Layer 2 of a small transformer language model trained on English Wikipedia (8 layers, counted from 0, width 96).
A neuron adds its activation times its output weights to the MLP's output. To switch it off is to set its activation to zero at one token and run the rest of the model.

Output weights of the MLP neurons that the questions are about. A number n stands for n times 0.0062.
n75: 2 -6 20 1 -23 -12 -9 -10 10 -21 15 22 17 0 14 18 -23 -15 -26 13 6 11 3 -25 26 26 -11 -22 -42 -20 1 -12 39 7 27 -21 12 28 0 2 -27 -5 6 8 -8 -3 8 5 37 -11 15 -34 13 0 -18 -3 -14 -9 17 14 -8 -5 -8 32 15 10 4 0 40 1 14 -15 -15 16 7 -1 -3 25 -14 -11 5 -2 -14 28 14 -39 43 -5 1 -11 0 -10 -1 10 0 20
n96: -10 24 -10 23 1 16 -23 -24 22 2 -25 -23 -6 19 12 11 -4 -8 -19 0 49 2 4 -1 17 16 42 9 -6 14 -1 -15 14 -8 -19 -33 -1 -28 -11 -1 2 10 1 -34 -33 21 12 -5 18 6 1 16 -49 -29 -35 -8 17 -9 31 -5 23 3 -15 5 -2 8 -1 21 -19 -24 -1 0 54 -27 16 -7 11 6 8 4 8 1 17 -28 13 1 -15 -2 1 -31 -6 27 -3 18 17 21
n109: 24 13 2 40 29 -21 -2 14 -27 -19 -9 50 -3 49 19 -29 18 -2 -13 11 44 23 -19 45 8 10 -34 -43 6 -20 -5 13 48 -15 5 30 9 -3 21 2 -18 -5 -42 -18 -33 20 -26 29 -12 -21 44 9 10 -31 27 4 -6 20 14 6 -5 25 23 -5 10 -7 -3 -11 10 -19 -14 26 14 -26 -6 19 -31 -4 -22 17 1 12 -41 15 9 -9 27 -4 -17 -14 -15 9 -15 24 9 13
n136: -35 26 -30 32 22 -16 -32 18 6 -27 -10 48 17 -14 28 -12 14 25 20 -21 -22 -21 -29 5 1 3 -5 -3 -15 -27 35 30 -11 -30 12 15 -5 -5 24 9 -20 -1 6 3 -27 -52 -39 38 9 7 -29 -16 -42 9 18 -7 -43 31 19 15 -37 -20 2 -17 -10 2 -21 12 13 3 21 -13 -1 4 10 -6 -5 21 43 -10 -28 29 22 34 23 -5 -18 37 -10 -14 32 5 -8 2 -29 -21
n148: 29 5 -3 -58 9 -29 -4 11 -1 16 18 -36 -2 -31 -31 -7 15 -12 -30 7 -5 22 3 -14 -34 66 29 -2 36 23 53 10 -23 45 -1 -47 -32 15 -1 12 -21 13 1 31 30 32 19 -15 -10 -1 50 19 -28 11 -27 -5 25 13 -2 -11 7 -26 30 -6 -29 -8 -23 -30 -34 -1 -45 -15 18 -32 2 -17 21 -10 -38 52 -21 -15 -56 -6 8 -33 -25 62 -32 -5 -14 -20 4 42 28 1
n161: -11 -4 -4 -41 3 -13 -2 -29 1 -7 -20 10 3 8 11 -18 -7 -4 24 18 -13 -11 13 19 3 14 14 -36 20 -5 -24 -33 19 -6 -18 12 -18 6 -12 -7 -39 2 14 -19 -7 4 20 16 10 -14 9 -1 -10 45 6 17 -6 -16 -6 -11 -10 40 54 -12 1 11 -16 3 -20 10 38 37 -38 15 -21 -20 -10 -1 10 3 -33 -34 26 -10 -35 -10 -33 10 2 24 7 -1 9 17 9 20
n183: 8 4 7 16 10 -20 -1 2 25 -5 -4 -52 21 -2 -7 38 6 -7 24 1 23 0 2 2 -1 7 12 -1 1 -20 23 25 11 -37 27 -25 -27 -12 20 20 -28 40 43 -27 -3 -12 -11 -13 -4 -6 5 15 -12 28 18 9 4 11 -11 20 -10 -22 34 7 2 -30 0 8 13 4 2 43 18 -38 -9 16 -19 24 -7 -24 -7 -11 -72 35 13 -47 23 -14 24 -25 -12 -19 -11 -14 -8 20
n192: 8 -6 20 16 -17 -8 8 -1 2 7 6 1 4 26 -18 -6 -17 35 -11 -10 -2 -7 -25 2 10 -5 10 20 -8 -7 13 2 -15 -2 6 32 -3 -23 -6 -4 16 -14 6 21 -29 29 18 6 -10 -21 -10 -10 7 -8 18 -16 27 -9 18 -3 -17 -5 3 3 2 -13 32 -12 1 5 -1 -8 -12 0 -12 5 -29 -23 22 3 3 23 28 0 20 -16 7 -9 9 3 0 -16 -13 -3 -15 -4
n197: 3 19 -6 2 10 23 31 37 26 -8 -17 8 -43 4 -20 -26 16 -17 -18 -2 9 1 7 -25 22 -10 25 -5 -5 -23 17 -4 26 10 24 16 1 17 -36 -34 -20 8 36 -13 50 -8 -3 -31 -2 -18 -1 -1 -15 -17 -5 9 6 13 9 -54 -44 0 -1 12 -37 32 13 -5 -13 49 -66 -17 21 -3 13 -7 -31 -28 37 -10 -10 -1 3 8 -2 25 27 16 5 -23 9 29 -7 -38 -4 11
n214: 10 -8 -28 18 31 30 2 13 -3 42 25 27 -5 26 -15 -7 -9 -2 5 -1 -44 -6 -30 15 5 5 7 -44 31 -11 23 -2 2 9 23 53 25 19 -40 -17 13 -31 9 42 13 17 -26 -20 19 14 18 -41 -1 -11 11 -10 -13 -22 -5 -11 6 18 1 4 -2 -18 -14 -18 -23 -21 33 6 -6 13 -22 1 -5 18 17 -21 -14 -21 9 -6 -27 -14 -32 -20 0 6 12 -18 -4 -14 19 -25
n245: -2 -6 -29 16 4 -3 49 35 7 -23 5 -11 26 32 7 6 13 27 11 -37 3 22 -53 22 0 -24 -42 -8 -80 -18 -13 19 -7 2 -4 4 -14 17 3 -1 1 -15 9 -12 48 -16 18 1 36 -1 5 23 -9 41 5 8 -23 18 -2 -10 -5 44 -16 -36 -12 1 -44 -33 -16 7 19 -31 -36 25 -19 -39 26 3 -7 -34 19 39 21 -5 -34 7 -20 -27 28 1 -12 -4 2 15 -19 -36
n252: -14 -2 -36 11 -5 6 38 5 53 18 -3 -32 21 15 -17 -19 -12 1 13 28 -4 7 29 6 -8 19 30 14 0 -4 -27 31 -25 2 -4 11 12 5 23 -7 -39 -7 -5 -19 16 5 -1 -23 -7 12 -16 10 -15 8 -47 -11 -29 10 44 2 -14 1 -15 40 -5 21 -1 16 -10 10 -15 -44 -5 -3 37 28 -7 20 27 -7 -3 28 -27 -2 3 -10 3 9 23 -40 5 -10 9 6 28 -8
n275: 7 8 -21 -20 -2 -22 21 -30 18 13 -7 -26 -10 -34 11 6 9 -59 31 -11 -5 16 0 -4 -22 13 26 11 3 1 27 -11 41 -1 -33 24 -13 -24 20 0 35 -26 -12 30 -28 14 13 -1 -8 -2 -4 -24 23 34 9 22 8 -38 5 -12 11 -1 -2 -6 25 -25 4 46 5 30 -10 1 -7 -18 0 -45 -30 -18 2 -10 -22 -2 2 4 6 -2 -8 -26 -11 -8 9 -28 64 -5 3 8
n296: -12 -28 48 -42 -17 -12 -10 -2 15 -15 49 -3 -14 -76 25 -13 -20 48 9 26 -26 -3 18 -43 26 -26 -3 -28 4 -24 1 -29 52 4 -13 0 1 39 0 24 -3 29 18 -2 13 -39 -33 17 -1 -25 41 -2 -15 -1 18 -31 -33 38 12 16 -44 -56 10 0 -3 42 -15 -45 16 -1 34 -2 6 -12 22 41 18 -19 21 -9 12 -1 -49 32 19 27 -1 -94 -19 -17 9 -31 -22 39 40 -22
n340: -6 -30 -1 -3 -21 12 60 28 -1 14 17 16 29 9 -20 54 41 -17 -14 -9 -1 -3 -8 -11 11 -21 31 -15 -2 6 12 -11 -8 -15 8 22 1 25 7 -18 -2 29 -24 -29 2 8 10 -10 -6 1 -5 -27 -10 4 23 -9 -7 -15 19 -20 19 31 2 0 -9 -15 -15 -21 -1 -13 1 -8 -14 -21 -34 -8 -25 15 5 -19 28 37 20 12 -22 -4 24 -5 8 -13 -8 -12 -21 -9 17 -8
n372: -22 -2 -10 28 -4 11 23 -11 -7 29 33 -41 -36 12 4 49 4 -23 29 -45 9 -10 -25 35 35 2 -12 16 -18 -47 0 28 10 27 45 -19 -15 17 -26 3 -40 16 -8 -1 -31 -9 -15 9 -21 -34 0 30 11 -3 44 -40 1 -30 38 59 -18 1 -5 -36 52 46 0 -16 -10 -14 10 -6 -37 -63 -14 59 39 11 20 -13 9 -12 -7 27 7 21 0 -25 45 -36 11 -21 -10 32 10 0

Each question names a token from some text and the token that comes next. It shows the activations a of the neurons there, in the order above. A number n stands for n times 0.017.

Then comes g, the gradient of the next token's log-probability with respect to the MLP's output, scaled to length 1. A neuron's effect is roughly proportional to its activation times (output weights . g). A number n stands for n times 0.0041.

" the", then " band"
a: -8 -6 -6 -2 -8 19 24 -10 -9 -5 -4 -9 -7 -8 -10 37
g: 6 -15 11 -18 -31 -3 27 22 -16 23 -11 -50 -14 25 -15 67 5 -2 -28 4 -12 -3 4 -30 -38 -8 -20 -10 9 -19 11 -18 -32 -7 38 5 -65 -6 38 14 -53 1 15 41 23 -2 7 -16 29 -26 23 34 42 -6 31 -5 9 -3 34 10 18 -18 -19 -18 6 53 -33 33 -9 -6 -22 13 -27 -1 3 -14 -14 -16 -6 35 -42 -38 -2 -7 11 14 12 15 2 -36 -27 -8 53 53 20 0
Which two neurons, each switched off alone, lower its probability most, in order? n372, n183

"s", then "po"
a: -10 -7 -7 -10 -9 0 2 13 -5 -10 0 -6 -4 -7 -5 -6
g: 7 33 12 -27 8 -14 -1 18 7 22 5 -30 -39 -35 -12 35 -32 2 3 45 28 21 -32 -21 1 13 20 7 -5 -2 -53 55 25 29 9 -22 8 -21 5 -18 31 13 28 -28 38 -19 16 -30 -26 -5 16 -11 -9 9 -41 28 -1 -39 6 0 -34 22 -9 7 -34 -4 7 -3 33 -2 -39 -28 -49 42 1 18 -1 -17 6 -6 -44 14 28 -22 1 35 35 -38 41 25 -33 45 -23 -26 11 12
Which neuron, switched off, raises the next token's probability most? n197

" list", then "en"
a: -10 -9 -6 -10 -5 -8 11 -5 0 -2 -10 50 -3 -2 -9 0
g: 40 28 -25 13 -8 -18 -34 -28 13 -24 -69 47 -12 -20 -39 2 -39 -14 -29 62 7 -7 -21 8 -12 -4 -3 26 55 19 14 -21 7 30 12 1 -36 -28 17 15 10 34 -34 -8 2 -14 32 17 -51 -24 -25 6 -7 -12 13 -5 1 47 11 -5 -2 1 -6 -19 -6 -4 4 22 -37 46 13 10 -29 29 -5 -9 3 -11 66 -33 -21 -15 -4 -30 26 6 2 16 23 -14 8 26 21 -29 28 3
Switching off which neuron hurts the next token most? n245

" where", then " a"
a: -10 -5 -9 -1 -6 -8 -6 -8 -3 -9 -7 -9 -6 67 -9 53
g: -5 -15 35 -17 39 -18 24 19 17 13 7 51 17 -33 15 -5 27 9 -13 44 -13 2 -12 1 -14 22 -21 -21 -25 -17 0 -25 18 -35 -24 -25 -81 -7 13 -12 -5 -14 53 -1 2 13 60 -22 -22 -3 -13 -13 15 5 15 -24 -46 9 -7 -35 -22 10 2 -16 10 6 1 -6 -5 9 20 9 20 17 -47 45 -31 44 -35 -49 -9 -4 30 14 2 21 5 15 37 1 -1 -25 2 44 29 -45
Switching off which neuron hurts the next token most? n296

"ck", then "."
a: -9 -8 -8 -9 -2 -4 19 45 -10 -4 -3 -9 -10 -10 -8 -8
g: 17 5 2 -14 -22 30 -2 16 5 15 43 -12 30 -12 25 23 7 -27 6 16 -13 -13 11 -25 -23 43 -8 24 -28 -9 -44 22 19 -9 28 -32 12 46 -4 -62 2 -16 34 6 -13 36 29 16 0 20 -16 -18 -5 -6 -20 22 32 -12 26 -41 -6 -18 27 -14 10 11 -4 -27 -9 -3 4 13 79 0 3 26 -72 -31 -27 -18 -15 47 -22 45 -33 -25 -29 -35 2 -10 -31 -3 -3 -4 -1 9
Switching off which neuron hurts the next token most? n183

" |", then " 29"
a: -9 0 -4 -2 -8 -2 -2 -7 -5 -7 -10 -10 -9 -9 -10 -3
g: -16 26 -16 5 -11 0 -4 7 23 -34 3 28 33 -2 12 -46 -14 1 -24 -11 -32 32 25 -12 5 -7 -26 17 4 -29 -8 -1 -23 -44 -4 -3 26 68 29 -12 18 53 26 33 -10 -10 -46 -2 12 6 5 12 -16 -25 -27 -7 -4 37 2 4 19 -22 57 -19 -1 -22 -9 -45 -26 17 -40 -5 13 40 -12 -12 14 9 -1 53 -37 52 15 26 48 0 -14 -29 3 7 10 -38 -8 -31 -35 0
Switching off which neuron hurts the next token most? n275

"lo", then " The"
a: -7 -7 -10 -10 -2 -3 -6 -10 -9 -3 -2 -10 -10 -6 -9 -8
g: -23 15 -11 2 -38 -23 0 14 20 15 -20 -37 -18 7 7 3 32 37 29 -36 -17 20 6 10 0 18 -8 45 12 -27 12 8 -3 -11 34 -38 2 -43 0 41 5 -50 -2 19 30 20 -30 32 -7 32 -24 -15 -41 20 68 41 -35 -22 -28 -24 -37 -3 -9 22 -6 -32 -16 4 43 7 6 36 44 -15 14 -29 -3 -17 17 -9 12 12 -14 15 30 -32 -6 8 3 11 -7 14 -37 -54 23 -25
Which neuron, switched off, raises the next token's probability most? n136

"34", then ","
a: -8 -1 -2 30 -9 -5 -5 43 -5 -2 -1 -9 20 -1 -10 -5
g: 13 26 9 8 26 5 16 -7 25 6 -38 -4 -5 -6 16 -24 -25 -20 -2 -27 6 8 6 -4 47 -17 -26 18 -26 -20 17 7 -47 16 1 30 -4 24 -39 15 42 -15 -28 -32 16 35 -32 -4 47 -32 2 42 83 5 -26 15 -22 -49 17 -13 -5 -8 -48 30 13 7 -3 -7 24 2 -10 36 27 -70 6 13 -4 -3 -22 -27 -7 29 34 -37 -30 10 -13 4 -18 13 24 7 -17 -24 19 -3
Which neuron, switched off, raises the next token's probability most? n136

" f", then "ut"
a: -8 -7 -10 -10 -3 14 -1 -5 6 -9 -7 -5 -10 10 -3 -7
g: -26 7 -10 -36 -20 24 45 5 46 -70 -44 -28 -44 2 13 -17 10 -23 33 16 12 -20 42 28 15 14 -4 7 -36 59 24 -4 32 -16 6 3 -14 -20 16 18 -5 -17 23 -7 12 -8 11 -8 15 69 -23 -12 -11 18 -8 -2 33 37 5 22 -8 13 1 -30 -40 -16 -16 -39 27 14 19 -12 -21 38 5 3 -17 -12 21 -26 12 10 11 0 3 -13 -28 33 -48 -12 41 -20 -27 -26 -15 -14
Switching off which neuron hurts the next token most? n109

"\n", then "-"
a: -9 -5 -1 -10 -7 10 23 -4 -10 -9 -4 67 -3 -6 -2 4
g: 0 -35 23 3 -29 -2 11 -38 -3 2 22 10 36 4 -13 25 -12 13 50 3 12 32 18 -26 11 -16 -27 37 -41 -7 -19 7 -4 -7 -2 2 -28 -21 -40 -30 4 20 17 -8 42 -7 13 -6 -11 8 -7 23 -26 -5 11 13 -93 -60 10 -13 -16 -20 33 1 9 61 40 -3 12 21 -26 -44 2 -23 13 -17 16 6 0 28 -10 71 -5 -39 -3 37 17 -14 10 23 16 -11 1 -8 -10 -9
Switching off which neuron hurts the next token most? n252

"se", then "arch"
a: -10 -9 -9 -7 -9 -9 -5 -7 -1 0 -6 -8 0 0 -9 -7
g: -3 -11 38 53 37 16 -43 -54 -5 -44 1 37 -46 5 -16 -3 14 -1 11 -45 -7 18 29 -49 -34 3 -6 21 -56 9 -4 -9 0 26 18 -40 33 56 -20 5 -15 -16 14 -5 16 -7 0 23 23 28 -13 20 -18 -15 -41 -14 19 -17 -6 5 -24 -7 -20 7 21 5 -8 -10 27 11 23 26 -41 17 16 33 -9 44 -8 0 9 -16 -15 25 4 16 -2 -4 24 43 -12 -55 -41 -12 -9 20
Which neuron, switched off, raises the next token's probability most? n75

"per", then "i"
a: -10 -10 -7 -10 -7 -10 -7 -9 -10 -7 -2 -3 -7 -9 -7 -4
g: 20 27 -10 -44 32 -15 -17 35 49 -18 -25 32 16 2 -7 19 19 -25 -56 -5 -68 -43 0 -2 3 1 -15 11 27 -4 -21 -17 -11 19 10 -19 -38 -4 8 3 24 7 7 5 3 -31 68 2 -19 -26 19 -26 24 1 34 -22 17 14 -4 -12 23 -27 -17 28 39 0 -1 0 4 33 32 23 -17 22 28 41 23 18 -32 -73 -44 -1 6 2 13 -28 22 15 4 -1 -25 -19 -11 5 -17 -21
Which neuron, switched off, raises the next token's probability most? n75

"s", then " of"
a: -10 -1 -10 -5 -9 -9 -10 -7 -6 -5 -8 -8 -8 -1 -10 -3
g: 37 4 -15 -2 -10 25 -16 -16 44 10 -7 7 14 1 -26 -47 -22 23 21 -14 67 -32 14 38 -30 -11 -45 3 29 -37 21 1 -26 -8 -16 -14 6 16 -22 -14 11 3 -15 22 -20 24 2 -31 -3 -30 27 -22 18 -2 46 -23 -43 29 -74 29 29 -27 -31 -23 -3 9 11 6 -3 -23 -53 10 22 -14 10 -3 13 27 8 -19 41 22 -23 -6 38 -10 24 11 21 15 -29 17 6 22 -26 32
Which neuron, switched off, raises the next token's probability most? n109

" on", then " lead"
a: -9 -4 -5 -3 -1 2 -8 -8 50 -9 -10 -9 -8 5 -3 -8
g: 29 -1 -44 35 0 23 -9 -12 -5 -12 -19 -22 -7 -13 2 -5 11 19 26 -37 1 7 -31 -46 -31 -8 34 39 5 -21 57 -1 -7 -5 -16 -60 15 13 12 17 -30 -9 -23 -3 20 1 8 -39 29 -35 2 13 -19 14 -35 30 6 -11 62 -22 20 4 2 -43 -1 0 -9 -9 -36 -15 -8 -31 16 26 -43 -22 4 31 14 8 23 -11 -14 71 -7 -3 -16 37 11 -15 40 23 39 -23 35 8
Switching off which neuron hurts the next token most? n197

"S", then " 19"
a: 5 -10 -7 0 -4 -9 -10 -7 -8 -2 -8 -8 54 -1 -10 -6
g: 31 15 -8 11 12 6 -39 45 20 39 -36 35 30 25 29 0 -57 29 30 -24 -20 -11 25 -11 -6 -28 -14 -19 -11 -10 3 23 40 -3 66 14 -3 -23 11 4 -25 2 -14 33 -22 55 -19 -28 2 -53 9 0 2 18 -21 6 -18 -41 -28 -1 26 -3 29 -16 29 21 -29 -28 4 -15 25 11 -14 12 -7 23 -21 -17 -29 -2 -10 -24 29 47 -25 23 19 15 -32 6 -35 1 2 -36 -36 -16
Which neuron, switched off, raises the next token's probability most? n275

" 19", then "85"
a: -9 26 -2 -10 -7 5 23 -10 -6 -7 -8 -3 -9 -7 -8 0
g: 8 -14 14 -1 -29 -19 -9 -9 16 -45 -26 16 22 28 -24 18 -25 14 43 0 27 8 -2 32 22 11 -3 0 12 -10 40 -63 -17 35 -22 11 -4 -61 -10 -30 -20 3 -15 3 54 -22 -4 -55 7 4 6 6 36 -15 2 -20 -37 -17 21 6 41 -20 -22 9 -3 7 -9 30 25 3 17 -13 7 -2 4 3 -24 49 3 -32 29 -48 36 -13 -55 37 -11 8 -13 21 -10 37 -35 37 19 -6
Switching off which neuron hurts the next token most? n96

" (19", then "87"
a: -7 -10 -1 0 -4 3 10 -5 -6 -4 41 -10 -9 -2 0 -9
g: -17 23 27 10 12 -10 15 -2 -35 -46 -19 -5 5 -7 -22 21 -38 25 39 -43 14 32 10 44 26 -58 9 -6 -42 -42 32 -4 -15 5 6 7 22 -18 29 6 -27 27 -35 -4 35 4 -32 -49 44 35 43 13 -17 4 -34 -9 -6 2 21 9 17 2 -50 -45 4 37 -27 8 9 -36 -23 -17 16 -12 -3 -12 16 43 -24 22 14 -13 27 -8 -25 4 8 -8 23 9 -7 50 -20 12 -5 -1
Switching off which neuron hurts the next token most? n245

" ", then "line"
a: -10 13 -10 -3 -5 15 10 -7 12 -5 -10 -10 -8 -9 -9 -10
g: 4 38 -41 -12 -1 48 -36 -2 3 32 32 21 -7 12 1 -8 -70 -5 47 -17 5 28 -22 -13 14 61 9 -37 -50 48 -41 -26 16 -2 19 30 29 -36 -5 7 1 -36 27 -7 -12 -46 3 9 -19 16 -39 15 8 20 3 -2 6 18 0 4 1 1 18 5 -6 36 -18 -19 -27 -3 -5 34 7 26 -17 -14 -15 0 -46 11 -18 21 -23 -5 -5 19 1 -16 6 13 -37 -38 37 28 -29 32
Switching off which neuron hurts the next token most? n161

"M", then "P"
a: 44 -7 -3 -3 -7 -10 -9 -9 -8 -10 0 -4 19 -2 -2 -3
g: 34 4 12 8 -22 -3 -23 11 15 -6 24 -1 -2 -16 -31 -16 8 34 -2 -60 32 -26 13 -13 75 25 -13 -22 27 -38 7 -20 -20 3 -2 1 18 29 -3 33 -26 3 -13 -21 10 -13 18 -28 -4 16 11 14 -20 11 -2 2 -5 -9 35 14 28 -39 16 28 26 9 -9 -33 -48 42 8 -13 42 -36 -7 -9 -11 -11 26 -68 23 15 -13 8 52 -32 -8 -16 -11 -49 40 15 10 -9 11 -44
Switching off which neuron hurts the next token most? n75

" M", then "A"
a: 64 -6 -1 -10 -4 5 14 -10 -2 -9 -1 -8 -6 -2 -1 -4
g: -4 -28 9 29 -26 13 53 -46 0 28 -7 -17 -10 29 -19 -50 35 -4 -11 5 -8 38 -33 19 -16 16 83 14 3 12 -33 9 -10 -64 -12 8 -7 -6 -22 32 16 -25 20 28 10 -22 36 12 -17 -7 -27 2 21 17 4 15 -21 12 -30 -33 -20 3 10 -7 12 34 -4 21 11 -13 17 12 -52 -19 46 17 0 -15 -23 -22 -38 -21 -18 -15 60 -8 -10 -18 10 7 9 32 -33 23 6 -8
Which neuron, switched off, raises the next token's probability most? n75

" has", then " had"
a: -10 -2 -7 9 -1 -7 -1 -8 -1 -5 -10 0 -7 -10 44 -8
g: -39 24 18 -14 28 -13 -42 22 -4 -23 -25 -42 2 26 -14 -3 22 -26 -12 -33 14 -1 18 51 -11 28 -24 -6 30 -2 -26 23 -52 40 21 -25 -28 -6 -29 -11 8 1 -1 6 -10 0 -1 8 18 -43 52 -3 -16 -9 -49 22 35 24 37 -11 -5 13 -41 -9 -3 -22 13 12 9 13 -19 4 7 22 20 -2 45 -19 -14 18 14 36 -28 -12 3 -70 23 -17 -9 -32 -19 29 24 24 18 52
Which neuron, switched off, raises the next token's probability most? n340

")", then " and"
a: -9 -9 -10 -10 0 -10 73 -9 -10 -7 -6 -1 -10 -9 4 -10
g: 11 2 21 14 -28 -14 -44 35 33 4 38 1 9 28 23 31 8 14 51 -3 15 -10 -1 -14 4 -49 -41 -11 38 -13 1 17 -37 0 -12 23 -49 -24 32 33 -9 -62 6 -20 22 -37 42 -54 7 -42 -11 -21 9 25 -3 2 15 -13 32 0 11 14 -34 31 7 -9 20 -7 -19 29 -18 2 23 -3 -33 -14 -18 -26 53 -16 21 12 2 -17 13 -35 28 18 15 -7 -11 -50 -19 23 -2 -6
Switching off which neuron hurts the next token most? n183

" event", then "s"
a: -8 -8 17 -10 -8 -9 5 -9 -7 -3 -10 -10 -10 13 -5 -7
g: -11 16 -5 75 31 2 12 -5 -32 -9 44 -17 4 21 25 -28 12 30 -14 -18 44 -15 -34 5 -17 -74 -23 7 -4 -36 5 -21 44 16 4 59 -16 -45 0 35 -7 -27 -10 -14 -13 -22 -5 37 -6 1 -15 9 -21 15 -10 1 11 -4 14 43 -20 30 10 -4 8 -8 -13 -1 -37 16 42 -12 0 -15 -1 22 -2 8 10 -18 -69 -47 20 -3 -9 40 -28 8 -30 4 19 22 -6 18 3 2
Which two neurons, each switched off alone, lower its probability most, in order? n109, n148

"r", then "um"
a: -10 -8 -7 -7 -5 -7 -3 -1 -1 39 -1 -2 -2 -4 -4 -1
g: 10 -10 -43 -42 38 17 -12 7 13 -12 -20 5 -89 -29 -20 3 -17 70 -3 -7 18 -18 -55 -6 -9 17 -32 1 17 -3 3 -10 -23 -73 36 28 -2 -36 5 -5 -23 -9 15 1 7 17 2 16 13 80 23 -16 21 -15 -11 18 26 8 -1 6 22 26 23 14 32 -12 23 -30 20 -3 -8 35 0 -1 -11 -10 -3 -27 -30 26 -16 11 -18 -9 -19 49 7 -13 16 11 5 -6 -3 -6 15 5
Which two neurons, each switched off alone, lower its probability most, in order? n214, n75

" or", then " 1"
a: -7 -10 -9 -5 -8 -6 -9 -5 -10 -8 -3 -7 -8 -3 49 -9
g: -10 -21 10 0 -29 23 35 20 10 23 -17 41 -18 39 2 -58 29 -36 -10 17 -1 18 -15 -3 -7 35 -20 -19 -28 -38 4 7 -19 -66 35 11 16 52 33 -29 13 24 4 4 -23 8 -5 -21 -55 9 14 -36 8 24 44 7 -21 14 13 -2 11 -9 26 -24 -2 -13 -11 -51 11 -57 -7 49 -18 -2 5 -5 2 29 -3 10 -34 -5 18 5 31 -19 7 0 -37 38 37 -11 -29 -1 12 4
Which neuron, switched off, raises the next token's probability most? n109

" Hu", then "rt"
a: -10 -7 -1 37 -1 -3 -5 2 -1 -1 -8 -10 -10 -10 -6 -10
g: -7 16 -24 8 57 34 -15 -1 -9 -15 5 8 -38 -42 3 30 57 24 6 -12 -7 -24 -1 -7 12 31 19 -3 -9 31 -26 -15 -25 7 -21 21 35 -15 14 65 -30 36 -11 -22 -42 -6 -26 2 43 -4 20 -4 4 4 -15 -76 28 42 14 13 20 -29 4 -5 -2 -44 -2 6 1 -10 24 12 -22 4 20 23 -22 -4 -9 -1 -42 -31 -29 12 -1 -32 -16 8 17 50 -14 -15 -9 -40 38 6
Switching off which neuron hurts the next token most? n136

"s", then "ign"
a: -10 41 -10 -10 -9 20 -9 -4 -5 -6 -6 -3 -4 -1 -5 -1
g: 17 -11 -29 -14 47 27 -18 2 -20 -31 61 -2 -9 43 -1 11 39 3 -11 -31 10 20 32 38 22 2 -3 48 -6 -13 9 11 29 -42 21 -20 14 17 -3 1 -12 -1 -19 -21 7 -25 -13 30 -21 24 -18 7 5 -50 11 53 -20 -18 -20 5 51 18 -21 8 -12 -10 20 -9 -34 -14 -21 8 6 -41 -26 -16 39 -22 -19 -12 28 -1 33 -8 28 -2 -41 -14 -20 18 7 -70 -2 -44 8 24
Which neuron, switched off, raises the next token's probability most? n161

" a", then " R"
a: -9 -1 -6 -10 -2 22 -2 -7 -9 -10 -1 -7 -10 -10 -4 -10
g: -15 -2 10 21 -32 -20 8 -7 1 17 12 -40 23 -34 -11 -33 -1 10 -3 -29 18 14 49 10 32 19 31 8 10 58 -7 -6 -1 -64 14 -14 64 -33 29 33 37 -6 -37 37 3 38 -62 33 7 12 -7 17 -18 -19 17 -7 -39 -15 -26 4 -3 -18 -14 0 8 -18 -40 7 48 -7 7 -10 -16 -20 28 -20 -30 22 4 28 23 23 -27 -6 3 -25 -19 16 6 2 -19 30 -20 16 -26 -39
Switching off which neuron hurts the next token most? n197

" F", then "o"
a: -10 -10 -7 14 -4 8 4 -4 -5 -1 -8 -10 7 -9 -10 -3
g: 24 5 -31 5 13 9 -44 -2 1 46 -42 16 -6 28 -32 8 -35 28 -37 -29 -16 30 7 -3 -41 -21 11 14 -11 28 0 -12 -14 0 -30 -3 55 -6 0 13 -13 -4 16 27 -3 -57 -9 38 29 52 27 -22 -1 -10 56 -18 -6 -19 -1 -18 -3 -15 28 -6 1 -30 29 5 29 -15 -42 -37 -10 27 35 -25 -22 26 9 3 -33 4 -14 0 13 24 -1 2 -1 40 -48 29 35 -29 -29 29
Switching off which neuron hurts the next token most? n296

" the", then " for"
a: -3 -7 -5 0 9 24 26 -7 -8 -6 -3 -10 -10 -9 -9 24
g: -13 -6 11 24 14 -4 -13 26 20 -16 -18 31 11 -6 -28 -16 -14 0 4 -1 -41 -1 -10 -18 46 -15 -31 8 -13 -31 -25 53 -24 -30 0 18 -35 42 28 -28 6 -3 31 -11 -30 -14 -1 -66 53 -12 -25 4 23 33 -6 -1 55 -12 16 0 -5 -16 -18 -14 -19 -16 33 32 14 -49 6 6 43 35 -14 -20 11 12 -39 2 -3 -39 -24 37 -9 -22 28 0 -2 28 -21 -11 8 35 20 54
Which neuron, switched off, raises the next token's probability most? n372

" into", then " the"
a: -10 -9 -9 -6 -4 1 -5 -8 5 -7 -2 -10 -10 81 13 37
g: -11 8 -27 -32 -1 -13 -13 -32 2 34 17 28 1 38 47 -22 -71 -15 -13 24 32 -5 -25 18 17 34 29 3 -14 -31 -17 -7 -5 28 -28 37 49 16 -21 27 -14 -49 -21 -9 -15 -12 -9 16 51 17 -30 5 -7 -50 -11 17 5 32 -40 14 20 -5 -4 -2 1 8 -17 -15 28 20 -29 16 -6 -21 -9 1 -11 -28 18 60 33 -9 -40 -20 27 37 22 -37 -15 19 -13 -22 -10 14 -5 20
Switching off which neuron hurts the next token most? n296

" ", then "43"
a: -5 36 -8 -10 -8 11 6 -4 -10 -9 -5 -9 -4 -9 -6 -4
g: -40 -9 9 26 -2 51 16 -2 15 30 -46 43 9 18 27 -17 -33 -1 26 -18 33 9 -8 -2 0 81 -12 -12 12 -48 5 16 10 0 11 -32 14 3 40 -27 3 27 15 -27 -29 -9 -43 5 34 -34 -37 -6 1 -8 -3 -12 -14 13 9 -5 8 -54 5 -35 31 -12 -20 -25 43 1 -6 14 3 -9 42 -1 -15 2 -25 13 -58 28 16 -32 20 -10 -2 -32 33 28 -6 -11 -7 0 -30 29
Switching off which neuron hurts the next token most? n96

")", then " is"
a: -8 -4 -7 30 -4 -9 21 -9 -9 -1 -5 -8 -9 -7 9 -8
g: 34 -9 -9 3 17 -2 19 2 -14 -2 24 2 5 -10 -33 27 67 -11 25 -8 -43 34 -19 -32 16 -2 -21 1 41 14 -48 9 -2 15 -45 11 -43 5 10 32 -11 -4 -15 8 -12 -12 -8 -53 -16 -14 24 23 25 25 -29 11 6 44 2 19 -11 23 -33 8 -2 38 25 -29 -36 31 -33 -51 -11 17 3 -38 30 -7 50 -12 35 -13 -21 -18 -27 -2 -41 5 41 12 -25 11 10 -17 -20 31
Which neuron, switched off, raises the next token's probability most? n136